Layer 6 of a small transformer language model trained on English Wikipedia (12 layers, counted from 0, width 64).
A neuron adds its activation times its output weights to the MLP's output. To switch it off is to set its activation to zero at one token and run the rest of the model.
A neuron's activation on a vector x is GELU(weights . x), where the dot is the dot product.

Input weights of the MLP neurons that the questions are about. A number n stands for n times 0.0073.
n10: -24 -34 -28 -2 -4 -15 -27 19 -27 24 -23 32 16 -33 82 20 6 5 3 -6 7 23 3 -7 -25 30 39 -47 26 7 14 -41 -9 1 8 15 -1 0 8 -18 -39 -3 36 15 -7 -9 -34 39 -23 8 -17 0 8 -8 -18 -17 -10 -19 15 15 -34 -25 9 -3
n13: 39 0 -2 -3 12 22 20 -1 -2 -5 11 1 -7 -16 -4 -1 -26 16 12 37 -1 -18 11 -13 -13 -10 0 0 9 -9 -13 -8 3 -3 21 -15 -6 -6 -14 38 22 -11 -19 -14 -14 -26 5 -4 2 13 18 6 12 25 16 -15 0 4 -18 14 -19 2 -19 -14
n31: 9 -4 30 13 8 23 9 -1 -4 2 -16 -6 -18 -51 -94 7 -11 -13 -40 2 -5 -6 43 -26 -20 5 42 -5 -14 15 -4 24 9 -7 -11 -12 1 21 -14 9 -16 4 45 -56 12 10 -41 18 11 7 18 -4 5 -21 12 4 -16 -50 11 19 32 11 18 -18
n32: -11 19 -51 2 -8 62 -6 -1 -18 -28 -5 11 -3 8 13 33 1 -58 -18 9 16 26 -6 -48 -16 43 5 0 3 -22 7 -11 -20 -17 6 0 -21 -5 -28 19 -20 33 22 -11 7 -24 16 -1 15 17 2 -1 31 -18 14 18 -10 20 5 4 1 5 -5 0
n52: -21 -3 16 -12 -8 4 17 -10 16 -5 -22 -53 -2 -8 -10 -10 10 -16 -20 3 16 41 -10 -34 -5 -10 16 4 17 4 39 -9 -1 19 -1 16 -30 24 4 7 5 8 -22 6 -20 28 0 38 0 -16 -6 14 8 -13 10 14 2 -3 -14 -12 -45 18 5 -14
n56: 8 -3 -17 -16 6 18 17 8 -19 5 3 26 8 4 20 -12 -4 5 -6 0 12 -12 -9 16 -25 13 -4 11 -6 -4 10 -11 -18 18 -20 -6 -9 -7 -4 12 -2 9 -9 12 -16 7 7 19 -33 -6 -7 15 -12 6 3 -7 -4 -13 19 -3 15 -6 -8 10
n71: -9 -13 19 38 -23 8 -35 3 -26 11 -13 16 -9 -2 -37 -1 -32 -8 -43 20 1 -31 -12 29 -9 40 12 -2 0 -12 9 -20 -29 14 -27 -6 11 34 18 -20 28 13 -20 2 13 -22 -24 -10 11 12 14 13 -9 -10 4 -31 -3 13 24 12 8 9 1 31
n101: -19 14 -20 19 -17 5 -15 13 -14 -22 -16 24 -17 10 -22 11 -2 -27 5 18 -15 6 28 10 -5 7 -8 -15 2 5 20 -4 -7 3 -29 -9 -8 6 32 6 5 29 0 -11 -16 -29 -26 13 25 17 -15 -5 -1 -12 10 -59 -8 27 23 6 -10 24 -11 -14
n140: 0 -11 8 -8 1 5 -1 -13 -26 -8 -3 32 25 -12 -10 -1 -13 -21 -33 17 10 31 7 -17 -20 -9 10 0 -23 -37 1 9 11 2 -7 0 0 -7 -10 40 -11 33 -1 -47 -6 -14 -33 19 -2 -5 10 -16 30 2 4 -20 -8 -27 24 -15 8 6 2 -13
n164: -2 -28 -4 11 4 12 1 -18 29 7 15 17 15 -5 -10 29 -18 9 0 -1 -6 -3 9 -19 -29 20 -18 -18 2 5 -16 -9 9 -4 -19 -3 1 -3 27 11 -18 -18 -52 8 -4 6 3 -22 -7 36 32 10 8 -3 7 43 -8 -24 30 14 -37 43 18 -56
n192: -14 11 16 -2 -33 52 52 -15 -9 -29 -8 8 -13 -10 17 23 14 19 13 19 4 10 -20 -40 -12 36 -51 1 25 -10 33 -3 0 17 -8 4 -1 21 24 1 -5 14 -46 -53 0 -17 -3 39 -32 -21 18 12 -28 6 10 3 10 9 -3 14 -7 -13 -8 59
n218: -18 26 18 13 -19 20 -10 -12 3 0 -19 20 16 5 -8 -19 -5 -8 -38 33 8 11 -30 -8 12 5 -7 -34 43 -6 4 -17 -2 39 -1 -8 -19 36 -16 -10 -17 -38 21 -29 -1 22 -25 68 24 -21 3 17 0 17 17 -5 -7 -22 -14 9 -53 -24 42 28
n223: -19 -22 43 17 2 -17 -16 -14 -9 -1 -6 34 -6 -6 -25 -22 -28 33 -21 -3 21 -6 -42 12 -1 9 24 -11 22 6 12 1 3 -4 -5 7 5 -13 4 14 37 3 -18 -4 -3 -21 12 5 -14 22 13 -10 2 25 -1 -5 9 -7 1 33 -11 -2 -31 -2
n226: 14 4 28 22 21 -12 11 4 -36 7 -10 3 21 -15 12 -23 -35 -28 -8 50 3 -10 -5 1 -27 -13 16 -28 14 -13 9 -17 -6 -8 -27 -2 0 -5 -8 15 -16 8 -7 26 -2 6 -6 5 -18 29 3 -6 39 -9 2 2 -17 -47 7 -12 20 10 6 7
n234: -28 -41 -22 16 10 20 16 -18 -29 -8 24 20 -9 -4 -20 20 3 -12 -21 -23 2 0 -8 -4 13 5 50 22 23 4 -28 -3 -13 15 -8 28 -4 -41 -4 -16 43 16 6 15 35 2 5 38 -29 -19 15 0 33 -9 -11 -47 -23 -1 2 -17 29 -9 46 -7
n247: 7 -12 26 -11 16 15 3 -30 -6 -33 -6 -31 31 5 -20 -24 -12 5 1 -8 -12 6 2 -4 -36 -17 -6 -33 5 -4 -1 -7 3 40 -9 16 -7 2 25 -7 -4 -12 23 -33 -37 11 8 16 18 10 -8 10 -5 6 8 -10 -10 -2 6 13 30 21 -15 15

Output weights of the MLP neurons that the questions are about. A number n stands for n times 0.0057.
n10: 9 1 -10 2 -9 7 4 94 -9 28 -40 27 -4 -27 3 21 -11 8 1 -10 31 38 -12 -12 -7 33 -9 -25 7 -18 24 -55 4 -37 -4 -11 -20 -5 27 -26 -10 -14 18 5 -6 -18 -7 1 -14 -25 -20 -15 15 3 -10 30 -24 20 13 34 7 -15 0 21
n13: -18 0 -16 16 7 8 -1 -16 8 21 -12 9 -13 6 24 18 1 2 -10 -37 6 20 2 10 -30 48 6 -10 -7 22 16 -8 9 2 -4 -22 -8 -13 2 -14 -19 -7 -19 13 5 7 8 19 3 -6 -27 4 5 -6 5 20 -15 -10 17 -5 -4 8 -12 -1
n31: -22 42 -5 2 22 22 0 3 -16 -6 8 -20 10 -3 2 -11 0 35 2 -56 5 -26 37 1 -11 -3 1 -11 -10 -7 -2 -3 37 3 -17 7 -7 -30 -15 -3 -7 29 8 29 16 -30 42 9 0 33 -8 -14 6 13 8 9 -23 -9 7 -13 -38 6 -29 -2
n32: 10 6 -30 11 12 -14 -2 2 9 5 18 -8 24 -5 -32 23 -19 28 30 30 21 10 25 3 2 4 -2 10 -15 14 -65 -12 -3 20 12 -25 1 48 -11 31 0 -16 19 -2 -27 11 22 -41 18 16 -2 36 -33 -14 16 -50 -18 31 -37 0 -8 -35 -2 -35
n52: -33 6 -15 19 0 -27 10 22 -23 -10 18 20 -5 -7 6 10 21 13 38 -36 20 8 26 0 7 16 -2 10 27 20 -28 10 0 -15 8 -8 35 -36 -13 54 0 -29 13 -2 -7 -39 10 -30 14 9 -19 -16 27 2 2 -10 -1 -43 29 -6 -16 11 10 -49
n56: 5 -9 14 19 16 -15 -24 -7 32 -30 -1 -13 -12 -1 -16 -3 -1 10 17 -28 9 1 6 -10 -3 2 -11 1 14 10 -4 5 4 -23 15 21 5 3 -2 -13 22 -19 -15 -14 4 15 -7 -1 32 -2 7 -12 -7 18 -1 3 0 6 -9 -1 -12 1 -14 7
n71: 3 11 -15 -27 -30 -4 -17 -13 7 20 4 -22 18 23 20 -30 12 5 -21 10 -13 -7 -8 1 4 -20 -3 -14 3 -11 -2 24 8 -2 4 16 7 -4 19 -21 -2 2 20 -21 -2 -8 -8 12 -3 33 11 32 19 -2 -14 19 21 4 2 -20 10 -21 -10 -22
n101: 9 -2 4 -43 -23 19 19 4 17 13 29 -19 12 -2 -8 -27 17 38 21 33 -10 15 -8 12 -9 -14 -14 17 -6 13 -43 -24 -9 -7 19 7 -4 10 -6 -17 -16 -8 -27 -4 43 29 10 -1 -18 22 9 -3 13 6 -3 -2 7 -12 -22 3 -23 -8 -24 -12
n140: -12 30 -18 18 -5 -9 10 1 11 -4 2 -2 -25 24 -16 -18 46 -3 10 -12 5 22 9 16 29 -10 -29 -8 -3 -7 -30 13 10 22 -4 0 35 -13 -11 -12 9 -22 2 10 -5 16 5 7 -21 22 -2 -10 -37 -8 -15 9 -5 13 -10 1 -6 0 1 6
n164: -2 16 29 -27 -43 -2 1 -3 29 7 -1 6 -5 19 17 3 -27 -13 4 -18 -55 9 -16 -6 -4 0 17 28 9 -2 12 31 9 -3 0 7 8 -24 -25 -49 3 7 -18 -28 17 -9 9 9 16 27 -9 15 23 32 -30 26 10 -27 2 26 4 12 -22 -23
n192: 56 -42 -3 29 11 -9 2 -31 30 -7 42 1 -16 -39 34 15 10 3 1 -32 -66 5 18 6 -3 35 12 -43 -10 13 13 24 27 21 -27 6 31 23 11 -24 5 -44 -5 -11 16 -24 30 -24 -23 -1 -5 2 -4 5 -1 -36 -15 1 14 8 -24 35 5 0
n218: 2 -6 17 10 72 -21 45 -11 34 28 37 12 5 -26 -9 -30 9 4 26 3 37 -8 15 27 -25 23 -21 17 -13 -18 -24 0 15 14 16 -15 -49 -20 33 -2 -3 -15 -11 -11 -24 -17 4 8 5 -16 -38 -13 2 -8 16 -24 22 -19 11 -6 -40 1 -25 -2
n223: 24 -12 4 -5 8 1 -16 -4 -3 7 24 -48 -28 11 -26 4 0 0 -10 6 -32 14 34 -2 3 5 -6 -10 -14 -39 3 12 30 11 -6 -22 40 -5 8 5 2 -14 -8 12 -10 17 -14 6 4 5 -6 4 19 -7 -8 17 -2 2 22 17 9 -13 -1 -20
n226: 22 19 14 -21 -4 -17 31 4 -2 27 2 35 -20 1 -45 5 -22 -26 -3 -9 3 -14 -17 29 -17 15 0 -4 -12 9 -21 9 -3 7 10 -4 -15 1 -18 -8 -10 27 -42 23 -21 39 -29 27 20 5 -3 -27 -13 -13 3 5 11 1 -16 4 22 31 29 -8
n234: -23 19 25 9 16 16 -20 17 -1 -29 26 15 19 18 36 -23 7 -9 33 -8 2 28 -11 -28 10 -21 -14 7 5 -3 17 11 -27 10 -16 -12 12 -13 -8 -17 32 -12 6 10 36 -33 32 -13 -6 -5 -33 -21 9 10 -19 -22 5 -38 41 -27 -59 7 10 5
n247: -18 -1 -15 11 28 1 -12 0 -31 -19 -4 3 2 -6 -27 20 8 7 15 -36 -4 -7 4 -8 -4 -12 4 -18 0 -6 -11 5 49 4 -11 3 11 8 6 8 -12 7 -7 14 -31 13 24 -13 -17 7 -23 14 6 8 25 3 33 33 -2 -14 3 -9 10 -19

Each question names a token from some text and the token that comes next. It shows the vector x that enters the MLP there. A number n stands for n times 0.062.

Then comes g, the gradient of the next token's log-probability with respect to the MLP's output, scaled to length 1. A neuron's effect is roughly proportional to its activation times (output weights . g). A number n stands for n times 0.0046.

"bo", then "ob "
x: 10 -14 23 -11 60 -14 -1 27 25 -12 5 -33 -21 -18 6 -7 12 11 6 -15 0 -10 -5 7 17 -37 -19 2 42 4 -28 7 5 6 -11 6 16 22 -35 -31 -3 40 5 19 -11 40 26 30 -2 -14 -32 29 -31 19 -35 36 24 -9 -10 -34 -5 -31 -56 8
g: 7 34 -14 -2 -15 -13 11 -16 -3 22 23 -13 58 -7 -19 -43 -49 -35 -49 44 32 -17 30 29 6 -27 0 -24 12 26 42 18 -18 -61 1 -18 13 -15 1 34 52 -8 -11 1 28 -4 -27 28 18 -16 -37 -4 -31 -36 28 25 9 32 26 -34 40 -5 -29 -29
Which neuron, switched off, lowers the next token's probability most? n192

"lin", then "o"
x: 28 25 -15 40 44 19 -22 20 47 7 69 10 -19 -8 3 -6 5 -13 -1 -11 -8 4 0 8 -17 13 -11 22 -44 32 -28 -16 27 -17 -18 -16 -1 6 -38 12 -24 15 -9 -33 -11 21 37 -7 -3 0 -40 18 5 3 -16 37 39 -2 14 -55 -10 -8 -32 -28
g: -61 -29 14 -28 -25 -27 -19 -3 -2 19 -12 0 -40 55 21 28 -14 -2 -7 8 -21 -35 -7 -11 -4 0 35 -2 28 -28 -1 -25 -24 -29 -31 7 35 -34 -2 18 17 -13 27 13 2 -34 -5 49 68 56 15 44 31 12 -22 -14 -8 4 -34 -30 62 -7 3 21
Which neuron, switched off, lowers the next token's probability most? n164

"ay", then "ne"
x: 17 9 23 50 51 21 -25 33 -3 -12 39 -7 -23 3 -18 0 14 12 -17 -15 0 20 10 -5 7 -36 -23 -7 -9 -8 -7 13 5 -14 -18 -49 2 3 -35 0 -10 46 1 -23 11 -13 11 36 13 -24 -44 26 -53 2 -18 35 41 -13 -8 -8 7 -4 -42 16
g: 39 -6 6 29 -15 -7 -26 -21 7 -92 -21 49 -11 -10 -9 25 -10 14 13 0 -65 -26 35 6 22 31 -22 -41 7 24 11 45 -1 48 -15 10 6 30 -6 20 8 19 -36 -4 -49 7 30 -32 -16 -56 -10 36 13 -1 -5 0 -39 -15 23 6 1 19 12 13
Which neuron, switched off, lowers the next token's probability most? n192

"at", then "ersh"
x: 28 -2 20 19 63 -26 -31 38 -14 1 16 -16 2 -5 2 -15 -10 6 -7 -19 -17 2 7 53 0 -30 -14 9 30 11 -44 -9 9 6 11 -29 10 -1 -25 -19 21 -38 7 -15 8 -3 23 -8 8 1 -35 49 -43 12 -40 24 40 -17 -30 -9 25 -14 -18 13
g: -9 8 23 -41 -15 -10 -26 -29 -26 36 -12 40 22 17 -4 -33 9 -30 -8 -18 3 6 -8 -19 -37 -28 -15 12 15 -11 -45 22 -9 18 -33 -37 37 63 50 -11 -51 40 11 -13 51 37 -43 -17 -34 47 -9 -14 3 31 17 14 -12 6 24 42 -22 32 -8 -1
Which neuron, switched off, raises the next token's probability most? n71

"IN", then "; "
x: 6 13 -5 -1 37 -16 -34 28 -21 -5 18 -20 -1 -10 10 1 18 31 -21 -8 -24 -19 -14 33 -9 -23 -35 23 0 27 -10 16 54 -17 -12 -30 3 5 -8 14 25 59 -13 7 2 15 -32 20 35 -34 -26 8 -37 35 -16 31 54 6 8 -13 -13 -19 -33 -19
g: 24 -6 34 -22 25 -3 -32 -18 13 11 2 -59 -33 38 -49 22 10 4 4 -16 13 26 20 11 29 -14 -41 8 -44 -19 -8 24 -32 -48 -2 5 -22 29 26 -24 18 11 -58 -22 -43 39 -1 32 -6 -57 23 13 20 -9 -3 22 15 64 22 25 17 -8 22 -21
Which neuron, switched off, lowers the next token's probability most? n52

"ir", then "ol"
x: 16 -10 7 6 68 -7 11 32 15 -15 28 -14 -27 15 -1 2 41 1 -26 -22 10 -6 13 -1 -5 2 -25 28 -12 -2 -31 1 44 -12 -11 -42 4 -6 -27 -15 8 1 17 -11 19 22 18 -7 7 -31 -40 30 -77 28 1 28 14 -24 3 -21 -18 -39 20 5
g: 7 7 -36 12 -7 15 -49 -35 7 38 -23 -18 -4 38 61 -7 -15 -16 13 -40 -36 -21 18 -2 -26 -31 5 -46 17 38 4 -31 51 19 15 -21 17 -27 56 5 -32 26 -25 -24 50 -11 -7 10 14 28 11 35 -5 19 -2 -30 -29 -47 -23 -11 10 24 29 36
Which neuron, switched off, raises the next token's probability most? n192

"reve", then "als "
x: -2 -11 7 5 62 -7 -15 27 21 16 81 -17 -28 -20 10 4 18 -10 -18 -39 10 -13 -8 -25 14 -2 -20 14 -7 35 -27 -5 -13 -8 -7 -27 11 9 -25 -15 1 45 2 11 -2 18 33 -13 -23 -43 -23 15 -1 17 -18 51 15 -3 -7 -29 -16 -19 23 13
g: 6 10 10 -11 8 3 1 -2 14 -45 -52 -11 -47 13 40 18 39 25 -35 -45 -33 38 -68 -29 -7 0 46 -4 9 32 17 -2 54 -13 -25 11 16 -5 4 27 -13 17 -41 -36 0 -40 -12 36 -15 -18 -43 14 -1 5 -4 10 -14 -9 34 36 7 -2 56 24
Which neuron, switched off, lowers the next token's probability most? n32

"tor", then "s"
x: 3 -12 -14 -7 52 -17 -14 30 6 1 63 7 -3 22 -17 0 33 29 -14 -36 7 -24 4 4 17 37 -28 -4 -31 29 -38 -5 16 -18 21 -41 10 -19 -2 -3 -25 24 7 -29 1 41 21 -7 -6 -16 -28 18 -40 1 8 17 31 12 3 -11 -30 -1 -1 -15
g: -30 -21 -16 -63 -22 25 -12 10 37 15 48 18 -1 -30 17 0 -11 58 -33 39 -67 56 -1 -9 5 48 -23 13 13 -29 -23 -18 10 32 -9 -14 -25 50 -12 -21 -14 -23 46 -3 51 -3 -11 6 -1 5 16 -5 0 -29 -40 -8 8 -12 -6 27 7 31 -23 -20
Which neuron, switched off, lowers the next token's probability most? n164

"ser", then "t"
x: 37 5 -8 5 51 -22 -20 16 31 -10 67 1 2 -5 0 8 21 6 2 -24 7 -25 9 3 14 40 -33 14 -12 35 -31 8 1 -1 -10 4 -15 -11 -21 -4 2 15 -6 -31 -1 32 49 -5 -26 -28 -39 -3 -46 5 -7 11 36 12 28 -55 -15 -35 17 -18
g: 50 -6 30 13 26 -43 31 7 -60 -11 10 44 36 -1 -55 21 16 6 7 9 -15 19 4 50 -24 19 -32 21 -25 9 -1 40 -35 -8 23 20 -33 -54 11 14 22 14 18 -5 -3 -6 6 -44 -7 -3 5 -20 36 -68 -11 21 -40 11 12 2 -35 11 -10 -40
Which neuron, switched off, raises the next token's probability most? n56

"; ", then "IN"
x: 13 35 -7 3 4 -7 -13 82 -14 -20 31 -23 -8 4 -12 16 11 23 -7 0 -21 -4 -17 1 7 -16 15 -19 -40 0 11 15 18 -17 -5 -16 24 3 -26 15 7 12 -20 -5 3 -13 -1 -3 8 -20 -2 6 -6 -5 -25 19 44 28 -11 -9 -5 -35 -6 4
g: 26 -5 7 -22 -14 46 -1 -18 -37 22 1 -50 -26 -9 -23 22 -2 -15 -30 -26 25 10 4 31 -32 -36 0 -5 46 41 42 -37 -61 19 24 -23 6 48 41 -42 -6 12 -24 -33 -19 31 25 14 20 -8 -10 20 -18 21 29 -12 2 25 8 27 -49 34 8 -44
Which neuron, switched off, lowers the next token's probability most? n52

"Me", then "h"
x: 4 7 11 21 53 -15 14 37 6 5 24 -48 -8 1 15 -19 9 -19 -12 -11 3 -4 4 10 15 -24 7 8 -19 18 1 -4 33 -12 -24 -28 11 18 -13 -17 26 23 -24 24 -25 -18 9 9 5 -41 -47 35 -25 16 -16 47 41 -15 -40 -5 -1 4 -41 13
g: 22 -7 31 -18 -35 -11 5 55 -24 -25 -5 -36 59 41 10 12 -59 2 -9 9 -11 19 83 25 -4 -13 -17 -6 -34 45 35 31 0 -63 18 -21 9 25 -16 5 3 3 -7 -43 15 15 -56 -20 20 -6 -19 2 -4 23 -20 4 -27 -19 10 -12 -11 26 -7 2
Which neuron, switched off, lowers the next token's probability most? n52

"E", then "ag"
x: -1 -15 -8 27 48 -50 -8 51 16 4 24 10 13 2 6 -15 5 28 -2 -20 -27 -29 -13 25 1 -14 7 -11 -17 7 -33 37 64 -3 -8 -30 21 -20 11 11 20 32 13 21 -23 -6 -7 -21 3 9 -41 -4 -25 10 -26 -19 33 0 -3 18 0 -32 -18 0
g: -30 5 -2 1 80 19 16 -6 30 35 -3 -17 29 16 -3 4 12 -3 14 29 9 7 13 0 -27 -10 -6 -1 -26 -48 -45 -58 57 18 31 4 25 0 -25 -2 -27 -1 12 -14 -45 -15 19 15 14 -36 7 21 19 19 31 -18 -2 -32 19 20 -30 -33 4 -87
Which neuron, switched off, lowers the next token's probability most? n223

"ed", then "d"
x: 35 -8 25 17 62 -30 -37 31 -1 5 46 -13 24 -23 -9 -25 23 21 4 -23 -10 1 -2 15 14 -28 -11 -16 26 14 -31 21 -20 8 16 -30 8 -11 -12 -20 5 26 9 -38 -14 4 27 -4 -14 6 -14 36 -46 -15 -32 42 40 -8 -16 3 -17 -10 -14 -9
g: -23 -11 42 2 28 42 18 16 19 4 4 -27 -46 -60 -27 6 -22 -17 -27 -31 -16 -7 6 -29 -7 -4 -3 1 -6 -20 -9 14 17 29 12 3 6 -4 -5 -21 -28 18 57 38 -66 -37 -22 15 27 21 43 -52 1 -3 -15 -3 39 -39 32 14 2 10 46 56
Which neuron, switched off, lowers the next token's probability most? n223

"an", then "gr"
x: 10 15 17 52 60 -18 -3 39 0 -2 15 10 -36 11 4 -27 -9 -1 -6 -8 16 -7 0 33 10 -36 10 1 10 -11 -25 -4 14 -13 -16 -52 23 -5 -29 10 16 29 -2 -10 0 -15 26 9 19 -4 -68 26 -55 21 -35 7 59 -21 -14 -20 4 -18 -9 -6
g: -7 -35 28 -3 6 42 28 -45 -33 -1 -45 -28 -33 -37 13 -7 -4 4 -28 6 39 37 -11 6 -45 14 28 -8 61 -11 31 -53 -37 41 1 2 -45 10 42 -9 2 6 17 -29 -20 0 31 36 49 21 9 35 -7 -11 13 -28 -22 -18 24 -4 -3 30 -27 -17
Which neuron, switched off, raises the next token's probability most? n223

"ass ", then "("
x: -5 9 -8 20 38 2 -11 79 19 3 28 25 -33 1 4 4 16 4 22 -15 -5 7 15 44 -3 -28 -11 20 -33 -7 -26 1 4 -20 -7 -14 -10 -13 -34 -8 4 -6 11 6 -5 10 6 0 -1 0 -38 -10 -42 10 -15 7 13 -6 17 -17 8 -51 -7 -4
g: 11 44 -21 -20 -31 -21 7 6 -37 -14 18 -27 -46 -20 -49 21 53 53 8 -16 53 -5 -7 11 -42 2 -20 18 25 -20 -37 0 0 -1 -26 29 2 8 13 32 -46 -67 -25 -46 16 3 8 43 34 -15 -17 6 16 8 21 -13 30 12 22 27 25 -28 12 18
Which neuron, switched off, lowers the next token's probability most? n56

"L", then "il"
x: 15 7 -22 9 63 -41 -5 40 6 -1 21 -8 13 3 -5 -23 5 -10 -5 11 -12 -9 0 9 5 -47 10 -5 -20 33 -8 33 83 -7 -18 -45 -4 22 -9 17 2 60 -1 -8 14 -5 -15 15 -24 -20 -37 -2 -3 5 -9 21 11 8 -17 0 -16 -47 -6 -8
g: -23 -14 10 -14 3 25 19 7 -54 -17 -23 -16 -4 -22 32 -12 12 -6 -7 25 -44 -35 32 -5 -38 -42 39 -24 -6 28 12 -16 25 21 37 17 -23 -36 39 -18 11 4 29 9 -61 -44 8 15 31 39 49 8 16 24 -4 -14 -3 -3 -4 -44 72 -31 -6 17
Which neuron, switched off, lowers the next token's probability most? n31

"Hy", then "der"
x: 6 -7 0 14 66 -13 -16 25 1 -48 36 0 -2 -1 16 1 21 12 -20 -24 -37 -24 9 12 16 8 0 27 -9 8 -23 18 54 -17 -14 -3 -12 5 -25 -8 28 -6 12 31 1 -8 -8 5 -1 -55 -39 11 -15 27 -23 -13 27 -14 -40 -15 30 9 -16 33
g: 12 54 -23 32 -24 6 -9 -34 -5 28 -3 -8 -33 -3 -31 8 53 -10 -20 -18 -13 13 -23 -23 5 26 10 -45 -2 41 -13 0 -14 49 -30 7 2 -2 32 -39 68 23 28 5 34 29 -2 -4 -31 -7 -27 -17 4 -12 -11 -4 -41 -3 -33 -9 -42 79 23 -7
Which neuron, switched off, lowers the next token's probability most? n234

"because ", then "the "
x: 6 5 -12 24 32 -34 3 94 -17 9 21 -6 -16 -5 4 -15 12 -8 3 -10 -2 14 16 0 -2 -7 15 -2 -29 2 -23 3 -12 -18 -5 -26 9 6 -1 -13 8 29 0 11 27 4 11 -21 -2 -11 -28 -16 -5 2 -15 0 -2 0 -7 -9 1 -9 -20 -8
g: -19 0 23 -10 -1 7 -44 6 -33 18 -5 -58 21 -12 -64 5 25 -23 44 31 0 -45 31 -23 -18 -54 1 -10 -22 -29 10 -49 -12 39 -8 -4 47 15 19 11 41 -21 3 12 1 -1 -10 -15 -32 35 17 35 23 24 37 -22 7 49 20 -12 22 -1 -43 21
Which neuron, switched off, lowers the next token's probability most? n13

"h", then "bo"
x: 24 8 22 10 64 -14 -2 40 -10 -17 6 -27 -11 0 -10 -20 -18 -25 -1 -16 -8 3 7 25 -8 -58 5 13 12 13 -32 0 31 9 -20 -11 24 28 -32 -30 7 -12 16 6 17 20 12 17 -4 -18 -29 32 -19 13 -34 13 49 -14 -36 -21 30 -25 -26 5
g: -4 49 29 -21 16 23 11 52 -5 -3 -33 -9 -15 22 -70 9 15 56 -12 -2 -15 34 8 3 5 10 -1 -19 -19 -43 38 -8 -37 -13 40 32 -12 -13 8 -3 27 -2 51 -2 -5 42 -16 -13 -31 12 -3 -54 -28 29 -27 -31 -7 21 47 -30 -26 5 -22 -41
Which neuron, switched off, lowers the next token's probability most? n31

"or ", then "\""
x: 6 32 -13 -23 33 -3 -13 79 -9 5 -3 12 -20 -4 -12 -2 0 -1 23 14 -3 -10 18 28 -8 -7 -21 -18 -62 6 -8 -1 39 -16 3 -22 4 -4 -16 -3 6 -7 4 11 9 6 10 -31 -14 -13 -29 5 -46 5 -5 20 10 20 -4 -4 -5 -18 -2 18
g: -3 -46 -6 38 7 -19 32 49 -13 17 13 -5 -38 -48 0 29 -30 20 7 10 4 3 -28 6 33 -40 4 -5 8 8 -1 -27 -64 -10 -8 -40 -48 -7 34 21 22 27 -19 21 8 49 -43 -6 -28 -8 12 -53 40 38 29 32 -29 13 -25 5 -9 0 37 27
Which neuron, switched off, lowers the next token's probability most? n71

"h", then "an"
x: 25 24 12 11 66 -25 18 35 -5 -4 14 -16 -9 -10 -4 -19 -14 -30 3 -12 -8 -13 1 23 -15 -60 14 13 1 18 -19 -6 32 -5 -25 -10 13 18 -24 -3 7 6 26 -8 29 12 19 22 -2 -26 -37 21 -33 16 -50 19 53 -21 -22 -37 26 -34 -11 6
g: -7 -1 12 14 4 -18 -11 -24 -29 8 52 -11 12 -41 55 -40 -17 11 -35 -8 47 27 8 18 -17 -21 -1 39 -47 -65 1 -9 25 49 11 -19 -19 11 35 -60 34 12 13 6 33 -4 11 8 16 -37 21 -11 -14 -13 26 28 19 -49 -6 5 10 -16 19 -52
Which neuron, switched off, lowers the next token's probability most? n31

"a ", then "histor"
x: 12 8 14 5 17 -15 -15 87 21 -2 42 9 8 -21 1 -6 -10 13 7 0 -13 -14 12 -7 5 1 -4 -13 -17 1 -2 -19 13 -21 11 -39 15 -4 -21 -7 19 11 -5 25 6 -5 -2 -21 -11 2 -52 4 -11 22 -56 -1 28 -13 -4 -6 8 -1 -11 3
g: 13 20 -34 32 15 11 23 -12 -3 35 26 54 -12 20 -48 -8 -16 -43 18 -3 30 -23 -37 -4 -16 -3 40 -4 -12 -35 -11 -3 12 4 9 5 8 -65 10 -57 16 3 50 1 -7 -5 -7 3 3 -44 -7 -57 -25 40 25 -22 -25 -29 13 37 60 24 21 -5
Which neuron, switched off, lowers the next token's probability most? n226

", ", then "with "
x: 5 23 -7 -2 39 -24 -11 91 1 -8 19 -9 10 -7 0 4 15 5 4 -10 2 7 12 -11 -13 15 -5 -23 -23 -8 -6 -6 -23 -14 -4 -11 13 6 -5 -12 -6 33 3 9 13 -14 9 -1 7 -46 -43 5 7 1 -21 -11 21 7 -17 -15 7 -4 -10 -3
g: 18 -17 21 -4 23 35 40 7 5 -31 50 -8 44 -39 -12 -21 44 45 1 2 -24 20 72 15 15 26 -5 2 -9 23 -12 2 -31 -46 13 -9 -71 -29 -36 9 -27 -32 -11 -7 -1 -20 4 -22 -18 61 -10 -3 14 -16 28 5 -49 10 -28 16 -17 11 -15 0
Which neuron, switched off, lowers the next token's probability most? n101

"which ", then "provid"
x: 0 17 -23 13 32 -13 -11 86 -9 -7 -3 9 -1 -24 -7 -5 -3 -14 7 -5 -8 11 9 5 -23 6 0 -1 -28 11 -30 -3 -5 -14 -8 -14 7 13 0 -19 -3 35 11 22 27 16 5 -23 -9 -12 -26 -4 25 18 -20 7 20 2 -1 -24 -8 8 -39 0
g: 25 16 -55 -27 -34 -3 -20 -5 47 -47 31 -3 6 -77 7 49 -37 -6 15 -15 -51 -3 40 -24 -30 16 24 -11 -24 1 29 -25 -1 18 -16 -6 49 -6 -14 30 13 -14 -9 58 -18 -33 -1 -10 0 19 40 6 12 39 19 -4 42 14 19 -4 -13 -9 -6 -19
Which neuron, switched off, lowers the next token's probability most? n32

"\n\n", then "It "
x: -12 1 -13 1 -2 -20 -17 82 9 4 -4 15 1 -6 12 -3 -1 11 -6 -25 14 12 4 8 -14 9 12 -11 8 15 2 -17 -4 -16 3 -24 -6 9 24 -25 -9 10 6 2 18 -2 -14 -5 -6 -28 -53 4 8 6 -22 28 35 3 -4 -26 -7 -22 -9 17
g: 12 54 -19 21 18 10 12 10 -19 10 -19 -42 -50 -17 18 -3 -7 -32 7 41 -1 5 -40 -14 -58 -13 -8 -15 -26 17 -19 -57 -26 -10 21 15 -1 -7 -3 -19 27 29 12 -17 30 -45 3 45 -29 41 14 34 18 35 8 -23 21 28 32 46 29 -56 -27 3
Which neuron, switched off, lowers the next token's probability most? n10

", ", then "it "
x: -4 5 -4 9 38 -28 -11 87 -1 4 4 -2 15 -12 3 4 10 3 -2 -15 3 17 15 -1 -16 24 -6 -21 -12 0 1 -11 -22 -18 -9 -9 7 12 3 -14 -7 26 4 7 13 -12 6 -2 -3 -35 -56 11 14 2 -19 -7 21 16 -13 -18 -7 -8 -11 -9
g: 8 22 -14 53 20 8 2 -2 -29 18 -45 -36 -50 -33 23 -41 -1 -71 27 25 -8 -14 25 -14 -45 -46 20 7 18 53 -28 -42 -13 -1 3 -29 -21 -27 27 -15 17 27 3 -2 28 -28 16 11 -6 46 25 26 34 50 9 -21 -8 11 5 -2 19 -19 18 8
Which neuron, switched off, lowers the next token's probability most? n10